Layer 6 of a small transformer language model trained on English Wikipedia (14 layers, counted from 0, width 128). Numbers have three digits each and are written without spaces.
A neuron's activation on a vector x is GELU(gate . x) times (in . x), where the dot is the dot product.

Input weights of the MLP neurons that the questions are about. A number n stands for (n - 500) times 0.00093.
n4 gate: 608627392275334512484566594395609510420584500582410450690374152279557567368414519677607288612053618303426441608615597554316496645344552393520143529112449401562620683420512623496464413360371277573456447405841618280399520568560572413457417422565496417500431623541555447391534351568664587485371309455288468467559720404694537452572300549425625504711451581403392688400681384577782585464419
n25 gate: 496441616610419565484598577415868264571536504379239720609622451194346325673484705627631410305344563540492253375574440442422528451607290724488484614359453445541406646373573574561773566590641480621365646463607720484468488304508567369543624311649381318459565433443477606766407645712725464861527472553574613374664593556379578428305419289401407402586726387633244476546311584431500637536556
n102 gate: 815398532372214643628459517660427309492403484492504399614479372471759597537340627458492442653384302573775560517479251221212504492718500540484434636606488661683554484516438371566644225309391459321685443367552384639350594294674656516639379550569654572442492544599634479557509626553591452523591146409520336027476639500447433500375578660718651583567492724688554456492459528471442435732761
n161 gate: 566375496552547290621409604545509364685627614471323601611435361249582447504689585430670504513476890636517325372431414753488496596601462250609350496564471428448596565230603278435416596487408333470627380570500604247117393373547563286525535513521165496401659656487331608346639240517452500500314361163276491616633666267457290479327362427232534647624496551406342796275530466697258619385654
n193 gate: 434326500638457684418457366410538343571348660525323346457345340591715623365298661056357483386407632759739384522504440356463790718420487217525282552359479475500813530525822270504404592413426320581567444691655612566466496373330437475463718648645483554465260580543516448730473564436708575581442614388591594642459579850402242835576461551487653586409316453389557399597432525654336534249709
n252 gate: 344624622653685742604533264559606414556492536790566336676549562579731365721632477513400574585744444480475428538554074300378508320832609348532455657336464508400650306472537317562311508409546627549270603679813392560533578516378460259353546546488521568372315476583717533582402826533525492484587617517397393677603666508512441553480277607428418367817418594521256342340459504590413590630344
n4 in: 505457531633436813394555472422572477710433277394505757387441514482568711514281620264384468643479425604574690364454600634736643556478201566442545701586500366227468623348459528404625347643193491608442773833326513566617373370302393567438393482396214336390710598348718793427581432252514576465636491564491801249632370482364324446885555673327717280272668541786514365393139293377546541441514
n25 in: 454495554732459486509395400310625485309487620185395477437459788217459402472790555780610718188530334616523561426363360597561447168504398891487428514464478327629652931531532679714372440395630695734300550486814518321473482304415522442693569840487523496623686593779526309450594334643372390496666464473679726364447454513513431460273723514495532459356351140437320460579379446405359639298441
n102 in: 527214552557534635553454785558560450411470626587591461466470618371632550511560680577607432648457496739554759465462384446475204431656563694419771492530449567469511496596451271568426607500712519332296579423541390558261564452399493485722465584526458401629209456462536462650449287325592552564460245568438304269536573578451389287385511508427492576373353515519689582682657172481257354560688
n161 in: 558635383602537378418315553430786456364556604295512441622541447685529462268635477558450557564442685613562492676438528637535540512524540401468598349557544464624637529588259521205568396574254520512508329756651726406363674219395404201595371566573500623484426432669406471500178589589554472570465508533630716623449313532464043577744750471408455611359313634183546604575678609821553427528687
n193 in: 569235479538421367551521492763475409574418508387525599700571466500273470844320241368564584590752387479394654105386387577633500432471545524443696597533557299292385546726399517475717483678436416500447584504627370714641288496773516459261376542596657667437437627508588597621504596525466578337528664504282676290710408236587487529270231353641384188468592550755752422504529438538247504450408
n252 in: 446505421678672588763446451395303581439491674479745459372744647822429241743522396527442656113629449478361397705437535621538595234626335410487602211465642517415428460522513585407452644160708456311600279244444496551588813535430543431363505531627787526656691478330525687641564623452424258555317569455453575398487528474373739500443509434187359629867248421681373448264461675522286364272522

Each question shows a token from some text and the vector x that enters the MLP there. A number n stands for (n - 500) times 0.011.

" the": 501508491513476479506416490479398718564455463469567467476527568544514464463460356504594547546466595524524411554521533536483453475440475546555587507575487469484527520497513478460527632438536463590483514363507440521567503531500477510518532404471443539495491499428547446471506490508519518463643411530466420456447375470295472478434417464559430488377485456530527494434545498544554541527476
The most active neuron and its activation: n161, at about 0.16

" nearly": 615403561437510450487501524532481679513485461410550576482364487584518488543460377654506376441596475384582488529441408526581447424404559598507486619557473383541416542430575498592590557467438442515439408474437571523512669449481494643588556519529519637395524560485530611532536419524494523419577533635550688371640457436397497539485488473524587407560483436488505509528501448462623519495452
Which two neurons fire most, strongest first? n25, n161

" Olympics": 618196424462493562527560487542418679481519482426361538573685628585524481456477413475541606430553406407481492601518578469514391494456529478551576515509514621398551532427435473505553607570450488487510552571572457528467444511437541492453587440528491361445427495503523500594449532373521500422547571413552547311584532625461430459335515447476482438467473442489471398439498529531392525369542
Which of these neurons fires most? n193

" do": 511322562580526473597537467529513639557498612460503669491363554488413585601403394552468483540622420491363659480541434456474446487531416562533657523475495286546466523526565614491530608583560544457478543480425398607571670571469491451467483537525547531495623599460504476640372526456400478579394656432661483481554375581336601540446376446341452478472375400486520657595527444365477453589428
Which of these neurons fires most? n25

"ini": 580534571496453445501472489456557643526533523476452529470478467437408620515431607500528481439543405440491534287574561562475562456469473527424467415500434589398625515523545578441579475439635428419338569402468472460600545549594434561506515409444580432553490582425423539491329522246531442393530578425622530568636329464525313503517504361421488482498576451481468487413504421353466516494386
Which of these neurons fires most? n25

"col": 518517521517526586410603482518516626472499379379431481512436561477457421553474511513464386573497425428445440314374749525401500579500502457539433508605654389382523476496456386383434374504417708555528517633417553447506277446551486484433416506326536550459399605542370500525337444328560543539550532532575560438396392493612436522443489370438335493449379604568474494435394569390470455565595
Which two neurons fire most, strongest first? n252, n102

" under": 481465542442630444486459583395485631523521460427564391451503513539421416568464563440443420549588549302504652611500433525488416431550573587560531433524519473587569442552513550576541622421498476393688477291448573545519597594658434475636442537464465444440509575513505449428556418651669554241493519567618412491567339510452573534472510503533499380439429446571571573481565549447514400411493
Which of these neurons fires most? n4

" at": 585564479539584524444667550480423665447516407352543566542489498608514446399473444587595545483486579509526573417517429450516494430521570488610677607624423485519587461567473347553512601613471556494428505520470457582510432515572479412629410381369446490485533622541453524602545464530635497339533527489633521577437438479586344454548483611516469459558519520534480541514583369502423358517374
The most active neuron and its activation: n25, at about 0.013

"iv": 409237595576522462496446542410547628489618534342599590575399463364438448492520521662602477556491404579592590496485587419466437521554528530524506391610563552459388529493479594571565472518512691484503448582518571557457473488589525532573456389470400587592539611588468519514450452217581414538530429505573580498626378455441496419383477512577334433426535471485508401611540537512553473473452
Which of these neurons fires most? n25

".": 540288488489416503486472513554482724451482548410487528487495555466555358510541482498519566541525478494496530480486565436525538522521510533510505471561482510489459493527482695502413555462442575553611396295438599520499591425523461570439571457477467506581482513530467474534516426522428492510412509522562468632468512501561537483378508609435508528445500492552464566269510523542542507434555
Which of these neurons fires most? n4

" Al": 327653497551548553430507554519590661611455473484438363395564521609513344566508524479522386478557473482438566384525547572372435598453584472472485429401516500402425509655677353519388534545229474515548557363438463444514534539593440548568538523478441502556487542481459464480542470350319487441480513601648537403522463607392602499447424602547483551387507551584585591420534505560515390527464
Which three neurons fire most, strongest first? n161, n25, n193

" ex": 299350502558526497562509447443573659525463479447518444461538496536409330576480525596541303571691571345349581375563478613510513683417533503448557570413493511524489480489515527518582524464515541465519548493420361595530629429486524518590512562437531563516518596531528547405483492564494512540422696640549315438562292420445559502508377622381450422435522478404562542359551536522556490440635
Which two neurons fire most, strongest first? n25, n161

" .": 589471452523451514496507544620588694469459495350442465536540502530526646457556473543478507450489541478416494415509409474550488457469501570513520470482443322470418557587549547519432639497485538546513474509468664441537529484524469595518590530482542466497529523549463541571456451485437407407566456546527663549611503552674425494463585453389350492405515417483381710565591423604606436528476
Which two neurons fire most, strongest first? n25, n161

"em": 360370482540493441462635427497444653366462480464369379510513421630481408504462550414435497632403580492424466458509629502488435377406534511492473425578509479441422512539460475414525483581501544511513501634557428516503333570417442451448560562446411591476383564561302610444575519267596455472579630452572581410540386448512504495535478494398366570380509545524503601374489505522519569492593
Which of these neurons fires most? n193

" best": 607332492380604408433606483441443661517494533521484508427419445529469500528451333318463620529541471428562483452398487559654536480473579566500414521528460543462623571450490474539617500507283597508465430441445420521520564478561440526448593492548642481414529587478530547465470455469432588500572528624578555439406392495524497535461511423370706423545509393488386406377604511505421636518404
Which of these neurons fires most? n193

" med": 502418570407605454464456553487469641634559517422470653530484523603384285392593474561567631492707431517501572632507742572481383678378545466522506491606550379407378538594545366502514561505366592446573441485474533533590583507487486539475488482358353386536463451515509545507483436622408501505378528500587510412493387617392588491406393535519631451432552500539543533324435601489543574404525
Which of these neurons fires most? n25

"8": 445458503569478482578486488621485652471550525486487467557617568502496389450575195609541429554554449387503546466474510517482525472603524490445460434563444474417495487535471611491618433530487495496589537342450467498414588470539386485592499485491392536612543527529453535525463480418448492431425611485485497501486562445371493499404482443396448416539484623609476584271534467474509553454574
Which two neurons fire most, strongest first? n252, n4

" time": 576261469503385455522570478466361676557394464500510541564445476526526688562450406554459611538495413435496535470580557547591417535541520538555511494542562421407482495519549458533614448526402501445526342288467492537619619505445422572500567511511565491558531543428565613420297515436541544372523638485505585483496482519590384471310388512608382511486525541593475439571466567441494542522456
Which two neurons fire most, strongest first? n25, n161

" (": 464558463474534593557571587534429698533532562489481528486545491550492417473520341517582418462493418489464525506455469418501466608446562550465529618496586602524501450558464477492339603505376584511490503528475536493460484534590415375494478578444469484563441446562573515463498525527471535424549537546533418535426347493532512487497558368594583385494571427448591559404560527501540571524508
Which of these neurons fires most? n4

"3": 539609484526569422596404575604526627471596569417463685476545448534435385460542223470454395532605396413539497459463493502469543572531580542437562570483518469489509580518519487450500490614523436471625506458525509410475557429567418452530423617430347518626526493540375515504602461489524472425479455473455477491412533402487523502459470470460496491380524626635563502821611580397668511526509
Which three neurons fire most, strongest first? n161, n4, n25